Layer 2 of a small transformer language model trained on English Wikipedia (9 layers, counted from 0, width 128).
A neuron's activation on a vector x is SiLU(gate . x) times (in . x), where the dot is the dot product.
The model reads these tokens: "at" " t" "ort" "ill" "as" "," " o" "at" "m" "e" "al"

The vector x that enters this layer's MLP at each token. A number n stands for (n - 128) times 0.035.
0 "at": 215, 142, 121, 144, 148, 132, 137, 138, 91, 164, 161, 188, 63, 116, 173, 131, 198, 168, 111, 146, 119, 116, 78, 98, 142, 41, 125, 114, 147, 91, 122, 155, 135, 113, 137, 125, 132, 113, 86, 154, 126, 143, 134, 150, 108, 138, 157, 173, 166, 123, 88, 90, 79, 131, 113, 92, 125, 118, 122, 112, 106, 85, 140, 160, 91, 128, 141, 187, 166, 75, 150, 102, 144, 136, 179, 162, 136, 84, 117, 133, 110, 112, 109, 130, 99, 129, 117, 150, 147, 98, 140, 128, 104, 134, 111, 87, 95, 155, 120, 69, 158, 129, 143, 107, 150, 90, 125, 119, 105, 145, 117, 168, 99, 137, 157, 164, 94, 181, 148, 113, 57, 87, 73, 79, 208, 134, 128, 102
1 " t": 86, 166, 48, 69, 109, 38, 161, 114, 162, 148, 135, 98, 78, 111, 108, 113, 160, 101, 176, 147, 109, 116, 128, 78, 130, 146, 151, 126, 130, 97, 117, 152, 105, 98, 99, 122, 159, 122, 122, 90, 153, 146, 153, 148, 161, 108, 105, 116, 109, 109, 84, 103, 121, 96, 144, 167, 142, 121, 110, 120, 80, 126, 135, 201, 146, 59, 156, 191, 132, 154, 119, 79, 181, 127, 168, 182, 91, 99, 92, 118, 105, 123, 151, 168, 104, 98, 128, 163, 105, 189, 33, 151, 135, 104, 124, 122, 166, 157, 139, 88, 93, 178, 127, 134, 122, 167, 131, 109, 93, 168, 198, 132, 118, 105, 114, 182, 94, 130, 129, 133, 90, 125, 35, 110, 103, 201, 133, 138
2 "ort": 115, 73, 134, 120, 160, 126, 127, 69, 101, 126, 239, 164, 126, 177, 69, 125, 138, 78, 144, 156, 104, 133, 166, 138, 136, 163, 148, 178, 204, 141, 150, 193, 141, 117, 156, 124, 199, 93, 134, 149, 126, 135, 140, 60, 116, 96, 112, 136, 128, 73, 121, 139, 52, 127, 134, 89, 128, 146, 124, 66, 82, 112, 173, 162, 116, 113, 109, 145, 140, 153, 118, 80, 144, 102, 146, 142, 121, 151, 91, 121, 75, 95, 114, 209, 124, 139, 92, 111, 120, 174, 179, 177, 109, 130, 168, 112, 105, 121, 144, 111, 99, 106, 97, 121, 118, 127, 105, 132, 118, 143, 125, 84, 155, 166, 140, 158, 77, 107, 141, 188, 66, 147, 30, 89, 174, 162, 116, 118
3 "ill": 163, 115, 182, 120, 80, 82, 141, 162, 122, 153, 133, 128, 128, 174, 131, 138, 131, 122, 202, 140, 173, 101, 168, 53, 111, 144, 75, 141, 180, 123, 193, 139, 117, 193, 97, 117, 218, 99, 86, 148, 167, 119, 164, 114, 123, 73, 100, 158, 123, 134, 113, 156, 70, 103, 117, 155, 171, 143, 80, 145, 113, 112, 125, 163, 126, 134, 123, 161, 162, 141, 150, 82, 162, 150, 101, 135, 96, 116, 127, 140, 64, 120, 129, 115, 120, 190, 116, 139, 129, 133, 148, 177, 140, 93, 113, 143, 110, 143, 99, 129, 147, 86, 73, 175, 124, 150, 137, 149, 134, 113, 101, 127, 111, 132, 89, 146, 118, 150, 124, 134, 94, 123, 98, 111, 131, 85, 49, 97
4 "as": 133, 135, 158, 130, 151, 137, 166, 154, 162, 140, 167, 136, 158, 85, 108, 113, 125, 157, 197, 127, 90, 72, 158, 90, 217, 93, 115, 154, 151, 109, 116, 183, 102, 84, 152, 112, 156, 99, 86, 195, 150, 120, 134, 84, 74, 99, 139, 141, 147, 96, 91, 111, 139, 130, 152, 114, 118, 142, 153, 124, 53, 116, 139, 129, 93, 87, 144, 137, 112, 168, 94, 75, 158, 138, 174, 151, 155, 106, 101, 74, 115, 136, 114, 124, 133, 119, 112, 126, 131, 123, 190, 160, 108, 129, 145, 125, 147, 113, 82, 124, 160, 107, 104, 178, 188, 136, 182, 79, 124, 139, 114, 132, 138, 114, 96, 212, 155, 135, 113, 102, 39, 147, 111, 121, 172, 129, 130, 123
5 ",": 89, 136, 109, 95, 134, 148, 144, 144, 176, 126, 197, 96, 102, 113, 135, 113, 91, 102, 148, 68, 166, 104, 117, 123, 161, 91, 134, 125, 155, 104, 91, 149, 126, 109, 133, 89, 196, 191, 150, 128, 151, 129, 149, 129, 137, 199, 110, 171, 145, 133, 123, 118, 178, 109, 158, 143, 115, 134, 113, 144, 137, 136, 151, 114, 150, 70, 122, 131, 157, 71, 174, 130, 125, 124, 129, 147, 84, 110, 136, 164, 102, 106, 137, 150, 168, 144, 137, 144, 101, 113, 121, 115, 144, 124, 134, 97, 71, 120, 117, 129, 167, 121, 127, 128, 125, 90, 149, 127, 141, 52, 99, 152, 106, 189, 116, 161, 101, 89, 43, 143, 106, 177, 37, 115, 54, 116, 83, 43
6 " o": 115, 186, 107, 126, 131, 72, 190, 151, 114, 150, 123, 162, 143, 111, 111, 116, 100, 95, 160, 149, 156, 50, 74, 149, 155, 103, 100, 148, 110, 156, 97, 152, 113, 105, 141, 34, 179, 91, 88, 175, 159, 169, 195, 134, 148, 102, 153, 188, 109, 115, 86, 170, 119, 114, 129, 116, 137, 143, 87, 120, 112, 150, 90, 162, 106, 77, 110, 86, 96, 103, 140, 155, 127, 203, 115, 145, 135, 156, 93, 92, 92, 135, 163, 141, 118, 107, 110, 140, 137, 128, 117, 150, 195, 92, 167, 97, 142, 92, 166, 91, 201, 154, 148, 121, 116, 145, 145, 95, 58, 116, 153, 128, 124, 126, 139, 105, 79, 151, 119, 203, 62, 96, 84, 127, 139, 125, 103, 131
7 "at": 226, 147, 115, 154, 135, 121, 140, 152, 99, 131, 170, 199, 43, 138, 148, 113, 188, 166, 117, 158, 114, 113, 76, 103, 148, 66, 111, 109, 151, 106, 116, 161, 141, 114, 151, 122, 135, 104, 71, 154, 117, 137, 141, 140, 109, 132, 168, 179, 159, 136, 93, 92, 63, 131, 118, 122, 130, 117, 105, 110, 129, 83, 126, 175, 98, 121, 157, 169, 178, 92, 145, 109, 121, 133, 175, 161, 140, 82, 91, 114, 108, 126, 107, 153, 96, 143, 115, 149, 156, 87, 133, 124, 108, 159, 114, 82, 97, 157, 126, 71, 154, 135, 140, 123, 152, 93, 141, 113, 120, 147, 128, 168, 112, 129, 155, 153, 102, 179, 158, 105, 34, 94, 55, 86, 201, 123, 124, 90
8 "m": 120, 115, 170, 155, 136, 118, 40, 159, 146, 99, 127, 113, 132, 169, 167, 116, 110, 127, 127, 106, 146, 81, 154, 141, 124, 132, 160, 178, 112, 126, 121, 134, 146, 88, 125, 119, 235, 99, 110, 138, 144, 112, 146, 99, 109, 139, 157, 158, 139, 134, 105, 147, 74, 121, 105, 124, 150, 179, 167, 146, 82, 112, 93, 112, 126, 92, 125, 194, 113, 89, 105, 141, 154, 112, 134, 183, 136, 127, 156, 122, 147, 132, 107, 82, 105, 146, 123, 65, 99, 90, 124, 125, 150, 174, 139, 99, 104, 141, 176, 109, 159, 142, 92, 145, 96, 145, 159, 99, 43, 176, 172, 88, 95, 155, 117, 87, 83, 162, 170, 141, 60, 124, 19, 143, 159, 149, 102, 98
9 "e": 124, 144, 248, 98, 130, 110, 133, 103, 133, 105, 174, 136, 124, 102, 144, 142, 172, 120, 136, 69, 120, 77, 128, 100, 138, 146, 110, 103, 143, 133, 97, 150, 131, 110, 150, 140, 173, 132, 72, 168, 112, 157, 147, 126, 113, 146, 186, 174, 113, 196, 89, 149, 132, 131, 181, 131, 129, 116, 94, 113, 78, 107, 112, 136, 116, 67, 144, 147, 132, 124, 105, 122, 111, 164, 105, 110, 134, 108, 154, 91, 158, 130, 154, 157, 119, 222, 87, 131, 107, 162, 150, 133, 80, 155, 186, 142, 108, 95, 137, 120, 129, 144, 134, 118, 140, 123, 159, 162, 68, 190, 161, 140, 133, 154, 124, 76, 66, 125, 92, 137, 92, 111, 103, 128, 127, 132, 121, 121
10 "al": 129, 120, 158, 160, 71, 113, 122, 89, 142, 121, 127, 148, 136, 160, 135, 150, 113, 115, 115, 128, 104, 113, 134, 107, 245, 164, 144, 148, 140, 147, 105, 134, 135, 60, 156, 148, 187, 128, 112, 182, 165, 136, 115, 113, 122, 112, 132, 203, 104, 109, 118, 117, 125, 190, 145, 120, 125, 140, 71, 133, 96, 112, 134, 158, 114, 69, 154, 182, 149, 125, 149, 146, 59, 161, 144, 148, 107, 133, 162, 192, 116, 120, 65, 167, 155, 156, 114, 104, 129, 156, 197, 116, 80, 104, 50, 136, 143, 131, 85, 117, 181, 86, 93, 130, 107, 163, 128, 161, 90, 115, 130, 92, 163, 120, 150, 109, 117, 127, 134, 94, 37, 120, 36, 128, 114, 120, 79, 182

Each question shows the input weights of one neuron of the MLP. A number n stands for (n - 128) times 0.0077.

n134 gate: 145, 122, 128, 125, 135, 157, 127, 132, 106, 108, 14, 126, 148, 128, 142, 135, 145, 152, 146, 90, 127, 116, 143, 114, 119, 122, 139, 159, 109, 109, 112, 121, 147, 147, 130, 137, 104, 147, 124, 123, 170, 118, 111, 129, 161, 147, 142, 129, 129, 132, 107, 151, 156, 115, 143, 122, 135, 114, 123, 113, 132, 139, 106, 127, 120, 166, 126, 99, 130, 109, 141, 149, 168, 128, 134, 158, 130, 125, 163, 138, 146, 140, 133, 140, 133, 124, 131, 132, 146, 137, 141, 114, 131, 152, 127, 140, 139, 125, 111, 135, 133, 131, 164, 143, 153, 127, 125, 135, 138, 107, 127, 134, 121, 141, 150, 111, 144, 142, 119, 103, 192, 103, 129, 127, 129, 126, 169, 146
n134 in: 114, 112, 118, 134, 124, 163, 99, 111, 131, 131, 170, 150, 117, 116, 107, 138, 81, 134, 101, 153, 131, 128, 106, 138, 131, 116, 117, 89, 151, 160, 113, 112, 119, 137, 129, 103, 120, 97, 141, 101, 106, 128, 132, 116, 119, 125, 134, 110, 137, 142, 148, 114, 117, 131, 111, 129, 130, 145, 153, 138, 111, 147, 178, 120, 160, 139, 155, 133, 120, 177, 127, 140, 97, 114, 136, 92, 128, 135, 104, 143, 132, 132, 118, 105, 136, 56, 133, 130, 150, 109, 118, 119, 122, 113, 121, 159, 113, 116, 153, 110, 122, 129, 109, 85, 96, 143, 133, 146, 124, 134, 96, 144, 131, 123, 91, 126, 151, 84, 127, 135, 131, 143, 164, 152, 130, 150, 90, 99
On which two tokens does it fire most, strongest first? 9 "e", 0 "at"

n4 gate: 99, 91, 119, 130, 129, 185, 98, 129, 107, 121, 100, 93, 117, 134, 129, 134, 109, 138, 125, 145, 136, 127, 98, 155, 125, 176, 134, 100, 119, 117, 139, 121, 146, 164, 136, 138, 121, 132, 134, 109, 98, 122, 153, 149, 139, 147, 122, 126, 108, 114, 137, 127, 181, 99, 99, 164, 125, 130, 131, 108, 103, 134, 117, 107, 118, 132, 110, 75, 134, 112, 133, 119, 117, 110, 103, 140, 131, 137, 104, 129, 100, 130, 134, 86, 136, 120, 166, 139, 160, 135, 127, 167, 139, 133, 95, 145, 141, 130, 126, 130, 96, 130, 141, 127, 118, 159, 117, 111, 109, 126, 163, 127, 140, 127, 149, 87, 131, 121, 103, 115, 138, 84, 159, 119, 124, 113, 119, 167
n4 in: 124, 110, 124, 104, 112, 147, 119, 129, 113, 144, 109, 98, 111, 129, 136, 122, 124, 154, 109, 123, 128, 139, 77, 154, 152, 107, 101, 107, 140, 125, 108, 146, 137, 135, 166, 118, 129, 130, 152, 94, 105, 135, 139, 149, 118, 135, 158, 134, 127, 109, 124, 145, 142, 126, 102, 138, 127, 145, 111, 141, 116, 143, 151, 144, 105, 145, 139, 69, 112, 113, 116, 131, 111, 127, 130, 124, 122, 121, 100, 106, 107, 103, 143, 110, 122, 90, 126, 101, 156, 132, 141, 172, 118, 120, 127, 118, 121, 151, 108, 143, 91, 96, 140, 116, 150, 149, 103, 95, 95, 122, 119, 81, 139, 122, 123, 142, 131, 121, 121, 87, 121, 104, 129, 126, 109, 158, 99, 102
On which token does it fire most, and how strongly? 8 "m", at about 0.32

n1 gate: 126, 133, 138, 132, 132, 175, 115, 104, 129, 141, 89, 92, 138, 148, 147, 121, 118, 140, 126, 122, 144, 122, 103, 153, 127, 121, 129, 65, 111, 123, 133, 119, 107, 111, 127, 140, 109, 120, 133, 128, 105, 166, 126, 175, 142, 151, 145, 100, 136, 146, 160, 136, 146, 136, 104, 160, 123, 116, 146, 115, 148, 159, 119, 101, 112, 139, 130, 105, 117, 142, 82, 130, 121, 145, 107, 103, 93, 142, 118, 152, 140, 138, 147, 113, 144, 82, 138, 113, 133, 137, 126, 123, 130, 142, 95, 125, 163, 137, 122, 123, 126, 102, 173, 127, 102, 172, 121, 143, 110, 168, 149, 135, 120, 104, 112, 99, 144, 117, 91, 134, 142, 115, 139, 151, 89, 110, 131, 130
n1 in: 143, 108, 116, 112, 153, 146, 117, 130, 138, 127, 111, 73, 130, 139, 120, 169, 111, 124, 142, 177, 139, 134, 142, 132, 98, 106, 139, 119, 129, 168, 152, 150, 144, 130, 93, 158, 116, 95, 123, 124, 108, 131, 148, 119, 161, 136, 129, 105, 116, 110, 134, 134, 129, 94, 120, 123, 132, 86, 147, 101, 102, 115, 140, 112, 133, 145, 120, 134, 118, 93, 125, 154, 177, 127, 132, 142, 122, 161, 119, 144, 119, 147, 144, 128, 104, 140, 148, 106, 107, 118, 141, 122, 124, 119, 109, 113, 158, 129, 123, 136, 143, 118, 126, 165, 121, 137, 149, 155, 116, 132, 121, 125, 135, 131, 135, 129, 137, 110, 118, 156, 108, 160, 125, 128, 117, 139, 118, 106
It fires most on token 9 "e"

n144 gate: 102, 128, 91, 130, 130, 156, 128, 98, 122, 89, 154, 114, 132, 110, 114, 134, 129, 147, 133, 134, 156, 131, 129, 122, 135, 157, 139, 131, 138, 110, 100, 120, 118, 109, 154, 141, 136, 158, 152, 149, 151, 139, 118, 132, 129, 117, 107, 139, 106, 127, 107, 103, 102, 114, 140, 144, 120, 89, 106, 141, 165, 122, 127, 99, 133, 136, 115, 132, 129, 139, 124, 139, 154, 117, 132, 99, 152, 143, 105, 162, 126, 154, 108, 159, 102, 136, 117, 130, 130, 123, 117, 128, 127, 139, 129, 130, 134, 151, 144, 114, 143, 96, 144, 134, 139, 156, 133, 111, 149, 136, 124, 138, 104, 104, 131, 112, 129, 125, 138, 128, 133, 131, 175, 162, 137, 151, 80, 112
n144 in: 114, 137, 125, 140, 114, 184, 107, 129, 113, 124, 141, 89, 136, 107, 114, 163, 123, 171, 131, 141, 130, 135, 126, 138, 127, 196, 121, 95, 121, 95, 109, 107, 106, 154, 129, 129, 127, 134, 130, 129, 136, 136, 156, 137, 130, 126, 104, 113, 121, 106, 120, 120, 143, 118, 111, 102, 144, 115, 127, 117, 118, 161, 148, 130, 94, 140, 136, 126, 109, 127, 142, 124, 135, 109, 110, 133, 144, 143, 138, 131, 132, 131, 124, 132, 130, 123, 145, 134, 149, 117, 131, 99, 140, 115, 92, 132, 162, 115, 136, 114, 113, 124, 126, 103, 148, 134, 117, 125, 94, 145, 123, 128, 119, 126, 126, 101, 145, 120, 134, 136, 141, 115, 141, 121, 127, 178, 111, 132
On which token does it fire most, and how strongly? 7 "at", at about 1.1

n219 gate: 106, 106, 135, 145, 129, 152, 136, 135, 126, 166, 139, 117, 134, 86, 100, 134, 121, 114, 125, 131, 134, 134, 99, 120, 142, 147, 153, 124, 127, 107, 123, 132, 127, 140, 112, 146, 127, 149, 141, 143, 107, 121, 136, 138, 158, 140, 136, 122, 124, 145, 113, 116, 119, 111, 104, 89, 130, 137, 151, 135, 136, 171, 167, 129, 118, 111, 106, 118, 113, 118, 155, 113, 129, 157, 147, 162, 134, 123, 106, 124, 148, 117, 148, 101, 134, 103, 130, 117, 134, 131, 146, 144, 147, 97, 113, 135, 125, 145, 114, 105, 117, 143, 144, 71, 126, 127, 136, 116, 106, 130, 101, 126, 103, 123, 106, 123, 133, 136, 144, 122, 156, 126, 166, 93, 103, 166, 137, 145
n219 in: 162, 128, 150, 130, 137, 112, 129, 152, 102, 151, 126, 124, 103, 111, 140, 150, 139, 152, 112, 156, 122, 133, 132, 148, 136, 102, 123, 154, 140, 144, 132, 131, 121, 91, 121, 171, 127, 156, 103, 163, 141, 144, 140, 100, 100, 125, 94, 141, 118, 145, 97, 154, 124, 160, 105, 120, 101, 156, 100, 128, 112, 99, 131, 141, 104, 165, 157, 150, 126, 151, 87, 123, 122, 95, 112, 122, 147, 116, 104, 165, 101, 148, 115, 146, 169, 111, 98, 109, 126, 118, 115, 135, 135, 125, 100, 137, 129, 108, 123, 79, 120, 116, 143, 137, 107, 123, 118, 113, 134, 143, 143, 122, 156, 100, 147, 125, 142, 111, 105, 140, 112, 120, 140, 142, 150, 131, 133, 139
It fires most on token 5 ","

n99 gate: 150, 110, 133, 151, 134, 167, 125, 147, 123, 140, 145, 147, 92, 120, 140, 179, 153, 152, 120, 153, 115, 121, 132, 128, 137, 91, 103, 139, 116, 132, 123, 137, 159, 115, 120, 136, 132, 125, 112, 111, 147, 123, 125, 99, 120, 119, 140, 128, 141, 117, 119, 115, 104, 154, 161, 149, 142, 111, 142, 111, 139, 85, 111, 155, 132, 109, 115, 144, 140, 139, 114, 136, 122, 138, 124, 128, 121, 127, 135, 138, 112, 144, 86, 136, 122, 146, 146, 142, 127, 142, 134, 124, 120, 162, 135, 132, 147, 133, 133, 107, 154, 116, 123, 130, 111, 143, 148, 145, 147, 122, 152, 117, 150, 124, 98, 127, 124, 116, 141, 150, 114, 135, 134, 130, 135, 103, 142, 114
n99 in: 86, 145, 125, 103, 119, 89, 147, 134, 128, 112, 116, 140, 145, 135, 95, 104, 116, 104, 145, 109, 152, 142, 133, 132, 144, 167, 109, 141, 163, 118, 119, 135, 103, 116, 130, 131, 144, 141, 119, 116, 74, 119, 143, 150, 147, 130, 115, 137, 129, 153, 123, 111, 148, 128, 85, 111, 124, 140, 141, 140, 109, 145, 130, 117, 139, 121, 124, 96, 141, 111, 131, 122, 129, 88, 107, 152, 132, 117, 84, 102, 129, 111, 161, 121, 104, 115, 127, 128, 121, 121, 118, 126, 139, 92, 154, 134, 106, 114, 135, 126, 81, 141, 141, 93, 104, 115, 94, 125, 94, 124, 123, 128, 72, 122, 150, 144, 141, 130, 154, 95, 133, 104, 130, 143, 140, 160, 136, 130
It fires most on token 2 "ort"

n204 gate: 154, 85, 137, 131, 143, 129, 114, 148, 134, 166, 113, 130, 142, 146, 153, 122, 142, 133, 136, 138, 117, 112, 112, 155, 127, 88, 125, 99, 112, 146, 124, 131, 132, 95, 130, 107, 115, 113, 119, 134, 146, 125, 119, 134, 100, 137, 122, 144, 141, 133, 138, 164, 104, 109, 134, 158, 130, 98, 126, 133, 124, 119, 85, 104, 143, 150, 145, 103, 136, 147, 97, 133, 159, 152, 154, 133, 145, 119, 151, 141, 142, 127, 132, 147, 129, 133, 132, 120, 131, 128, 131, 112, 122, 151, 119, 138, 156, 123, 125, 135, 127, 110, 155, 181, 125, 155, 145, 148, 165, 137, 164, 134, 151, 136, 128, 101, 141, 158, 138, 134, 124, 103, 119, 118, 170, 108, 105, 118
n204 in: 145, 133, 102, 126, 134, 126, 124, 130, 127, 116, 137, 122, 129, 141, 149, 137, 118, 124, 95, 142, 127, 112, 143, 141, 122, 118, 119, 154, 118, 132, 136, 130, 130, 130, 138, 115, 114, 161, 141, 154, 139, 141, 105, 120, 125, 128, 107, 151, 127, 148, 125, 147, 103, 134, 160, 139, 160, 107, 136, 142, 131, 73, 62, 118, 126, 105, 119, 153, 129, 150, 125, 154, 110, 132, 129, 134, 140, 131, 136, 125, 141, 132, 130, 149, 135, 127, 109, 162, 100, 100, 116, 135, 112, 148, 132, 119, 137, 151, 102, 94, 160, 139, 81, 153, 128, 149, 136, 158, 173, 127, 154, 163, 174, 157, 112, 136, 112, 146, 134, 152, 132, 98, 136, 81, 146, 114, 116, 117
Its three highest activations, in order, are on tokens 7 "at", 0 "at", 8 "m"

n154 gate: 126, 145, 145, 123, 130, 108, 131, 120, 110, 122, 110, 144, 143, 124, 110, 115, 145, 123, 129, 144, 136, 130, 150, 134, 131, 154, 137, 120, 107, 129, 99, 113, 148, 127, 102, 131, 117, 90, 153, 108, 116, 101, 150, 143, 106, 116, 114, 119, 117, 112, 126, 142, 113, 150, 147, 147, 118, 125, 120, 130, 148, 163, 153, 146, 143, 121, 115, 119, 129, 113, 120, 150, 155, 99, 155, 120, 123, 139, 108, 93, 105, 153, 152, 145, 138, 109, 138, 138, 139, 114, 113, 137, 126, 141, 137, 123, 108, 169, 122, 106, 134, 125, 114, 113, 141, 103, 136, 118, 144, 89, 95, 149, 140, 124, 127, 121, 177, 91, 129, 149, 127, 132, 154, 138, 119, 166, 126, 169
n154 in: 138, 138, 142, 123, 119, 127, 124, 152, 102, 124, 129, 141, 153, 107, 127, 146, 126, 134, 130, 118, 156, 139, 140, 117, 142, 148, 149, 106, 115, 118, 91, 140, 135, 128, 111, 123, 134, 83, 151, 120, 124, 153, 135, 144, 105, 116, 114, 119, 130, 121, 120, 136, 108, 139, 153, 114, 113, 137, 127, 124, 153, 154, 128, 146, 122, 129, 99, 124, 113, 128, 133, 133, 137, 105, 148, 90, 122, 125, 110, 103, 114, 158, 165, 138, 121, 109, 125, 162, 143, 129, 118, 128, 108, 143, 140, 129, 99, 152, 154, 103, 148, 116, 86, 142, 125, 95, 134, 122, 139, 101, 122, 150, 142, 139, 132, 124, 132, 78, 145, 141, 119, 104, 134, 138, 111, 144, 128, 151
On which token does it fire most, and how strongly? 10 "al", at about 0.21

n105 gate: 131, 127, 137, 159, 110, 145, 120, 89, 85, 129, 102, 168, 129, 129, 111, 128, 138, 110, 121, 155, 141, 152, 127, 152, 145, 105, 117, 169, 134, 155, 138, 129, 106, 127, 124, 119, 100, 141, 100, 113, 111, 140, 143, 137, 145, 128, 96, 118, 141, 149, 150, 137, 149, 141, 131, 134, 124, 140, 136, 128, 166, 126, 109, 112, 168, 146, 123, 113, 130, 149, 110, 130, 110, 126, 97, 127, 117, 141, 106, 119, 126, 131, 134, 68, 153, 143, 114, 129, 174, 118, 99, 98, 93, 113, 141, 119, 128, 135, 141, 114, 90, 128, 114, 135, 169, 96, 95, 156, 151, 119, 148, 142, 120, 112, 127, 136, 142, 146, 159, 118, 123, 145, 140, 160, 142, 150, 107, 164
n105 in: 123, 123, 138, 129, 117, 89, 117, 126, 126, 128, 93, 118, 138, 142, 94, 158, 132, 104, 122, 131, 122, 131, 137, 142, 104, 143, 118, 111, 139, 169, 109, 117, 143, 138, 154, 98, 114, 131, 127, 122, 124, 112, 100, 121, 131, 107, 107, 112, 145, 113, 151, 157, 134, 106, 106, 152, 141, 154, 110, 133, 166, 114, 118, 133, 98, 137, 104, 78, 106, 147, 146, 134, 111, 119, 102, 107, 109, 88, 84, 75, 91, 131, 150, 150, 111, 144, 126, 133, 164, 104, 103, 125, 121, 120, 119, 133, 137, 109, 143, 148, 104, 125, 138, 161, 137, 87, 86, 109, 146, 124, 135, 146, 124, 121, 119, 120, 142, 137, 146, 130, 126, 123, 114, 133, 130, 126, 137, 147
It fires most on token 0 "at"

n44 gate: 99, 122, 143, 118, 104, 107, 109, 126, 147, 131, 147, 116, 152, 126, 117, 133, 174, 113, 126, 131, 130, 123, 128, 118, 111, 125, 126, 152, 145, 128, 153, 143, 137, 136, 100, 120, 129, 125, 111, 112, 121, 114, 134, 135, 127, 133, 129, 127, 116, 130, 122, 132, 130, 103, 123, 122, 120, 134, 123, 150, 123, 125, 126, 130, 133, 146, 138, 145, 134, 127, 114, 128, 122, 114, 131, 168, 113, 106, 155, 112, 134, 116, 118, 112, 137, 147, 124, 138, 118, 123, 150, 120, 125, 122, 147, 115, 106, 157, 121, 127, 130, 125, 150, 140, 139, 125, 128, 140, 115, 126, 90, 109, 127, 117, 133, 139, 136, 119, 123, 129, 117, 127, 119, 123, 144, 165, 128, 133
n44 in: 117, 156, 132, 129, 117, 161, 125, 115, 125, 123, 126, 135, 119, 139, 123, 123, 123, 135, 149, 107, 130, 160, 128, 140, 139, 134, 141, 100, 125, 134, 122, 125, 125, 105, 134, 126, 133, 132, 119, 124, 128, 117, 135, 138, 129, 141, 145, 150, 130, 145, 135, 130, 137, 138, 145, 154, 133, 86, 123, 98, 139, 132, 87, 120, 129, 128, 107, 123, 131, 101, 132, 138, 150, 129, 122, 122, 124, 129, 116, 143, 118, 124, 144, 107, 127, 174, 142, 143, 124, 144, 117, 119, 130, 144, 132, 133, 128, 131, 109, 134, 115, 113, 143, 155, 101, 119, 149, 136, 122, 130, 144, 131, 100, 126, 134, 169, 121, 119, 123, 117, 116, 130, 110, 148, 117, 103, 119, 131
It fires most on token 9 "e"

n160 gate: 127, 126, 138, 98, 124, 115, 111, 142, 135, 125, 126, 128, 126, 132, 114, 145, 134, 108, 140, 125, 128, 144, 128, 133, 146, 118, 113, 124, 110, 138, 117, 124, 125, 119, 116, 99, 128, 140, 134, 123, 122, 113, 157, 95, 112, 128, 118, 139, 132, 106, 114, 146, 157, 116, 102, 144, 126, 123, 122, 135, 133, 125, 149, 93, 107, 117, 128, 120, 120, 131, 125, 116, 142, 112, 138, 143, 130, 127, 102, 121, 103, 120, 146, 112, 118, 137, 155, 120, 127, 150, 131, 164, 121, 126, 136, 119, 142, 126, 141, 131, 103, 127, 121, 139, 104, 111, 125, 131, 114, 118, 113, 108, 138, 81, 110, 162, 132, 125, 136, 127, 126, 154, 154, 131, 118, 129, 129, 160
n160 in: 115, 107, 147, 122, 94, 100, 134, 131, 145, 116, 147, 127, 160, 118, 104, 156, 119, 102, 113, 131, 118, 147, 115, 117, 140, 155, 144, 149, 115, 123, 118, 122, 125, 107, 166, 125, 133, 97, 124, 113, 124, 122, 151, 149, 123, 146, 135, 137, 146, 129, 123, 134, 146, 105, 156, 121, 134, 109, 125, 123, 117, 121, 144, 135, 133, 133, 125, 137, 144, 120, 123, 107, 133, 132, 119, 147, 122, 130, 131, 118, 140, 134, 126, 124, 119, 160, 143, 120, 132, 109, 135, 115, 149, 136, 148, 84, 127, 124, 119, 127, 140, 108, 154, 138, 105, 101, 124, 147, 138, 126, 122, 135, 144, 126, 134, 147, 115, 139, 130, 140, 128, 139, 103, 144, 152, 139, 134, 104
On which token does it fire most, and how strongly? 4 "as", at about 3

n19 gate: 138, 150, 96, 134, 160, 143, 157, 143, 110, 92, 138, 120, 137, 142, 123, 104, 130, 151, 146, 127, 113, 109, 147, 115, 119, 168, 130, 163, 126, 88, 122, 118, 138, 174, 94, 130, 136, 131, 127, 108, 124, 100, 89, 135, 136, 139, 110, 127, 100, 125, 142, 155, 128, 136, 134, 111, 138, 144, 115, 109, 139, 134, 92, 148, 110, 158, 121, 121, 152, 114, 193, 134, 136, 124, 139, 117, 139, 149, 145, 131, 109, 143, 144, 157, 143, 98, 133, 139, 137, 106, 112, 137, 142, 178, 124, 163, 149, 115, 113, 134, 120, 109, 111, 88, 119, 127, 125, 115, 134, 143, 124, 120, 99, 118, 151, 98, 137, 121, 130, 103, 151, 142, 130, 122, 104, 137, 143, 110
n19 in: 113, 132, 140, 124, 154, 111, 132, 101, 147, 156, 166, 153, 162, 161, 110, 116, 151, 126, 123, 138, 139, 161, 120, 137, 128, 137, 118, 100, 136, 126, 147, 112, 135, 122, 112, 139, 128, 127, 134, 113, 135, 162, 153, 130, 91, 100, 96, 111, 134, 132, 107, 124, 116, 132, 125, 141, 136, 119, 123, 122, 141, 114, 171, 104, 103, 130, 129, 142, 125, 150, 87, 107, 156, 133, 123, 134, 91, 128, 139, 165, 123, 95, 151, 116, 104, 123, 130, 100, 148, 131, 117, 130, 106, 109, 110, 138, 139, 120, 149, 110, 136, 111, 94, 126, 164, 112, 103, 133, 140, 121, 123, 105, 101, 118, 100, 167, 112, 130, 120, 123, 110, 143, 114, 143, 93, 157, 112, 128
It fires most on token 6 " o"

n12 gate: 116, 125, 100, 134, 120, 134, 115, 144, 130, 150, 117, 112, 102, 129, 110, 116, 122, 122, 125, 126, 157, 114, 120, 130, 118, 125, 149, 121, 118, 127, 141, 127, 120, 119, 107, 119, 131, 131, 105, 121, 107, 122, 131, 166, 114, 150, 130, 123, 143, 111, 124, 116, 159, 124, 107, 94, 133, 132, 158, 129, 112, 137, 168, 99, 132, 103, 91, 141, 104, 129, 135, 94, 101, 95, 111, 127, 122, 181, 108, 140, 153, 160, 138, 81, 104, 99, 133, 126, 145, 124, 119, 152, 123, 86, 124, 107, 130, 119, 138, 112, 107, 124, 125, 94, 118, 124, 134, 138, 125, 117, 92, 135, 153, 101, 110, 168, 119, 110, 122, 152, 148, 143, 161, 137, 149, 144, 113, 147
n12 in: 169, 130, 113, 116, 127, 101, 152, 119, 105, 85, 107, 143, 129, 126, 120, 142, 123, 105, 140, 113, 122, 118, 176, 146, 102, 98, 157, 147, 154, 120, 128, 142, 131, 118, 145, 125, 118, 149, 157, 122, 113, 139, 136, 135, 129, 105, 104, 132, 123, 170, 131, 147, 93, 123, 129, 128, 125, 150, 118, 122, 134, 118, 104, 145, 141, 136, 125, 162, 133, 135, 101, 140, 142, 151, 147, 103, 113, 133, 116, 100, 131, 116, 131, 125, 107, 153, 98, 109, 82, 120, 130, 133, 161, 133, 143, 149, 90, 152, 119, 104, 108, 139, 116, 122, 125, 136, 143, 139, 149, 121, 127, 143, 157, 122, 124, 98, 112, 105, 116, 114, 99, 101, 145, 135, 90, 102, 104, 129
On which token does it fire most, and how strongly? 4 "as", at about 0.38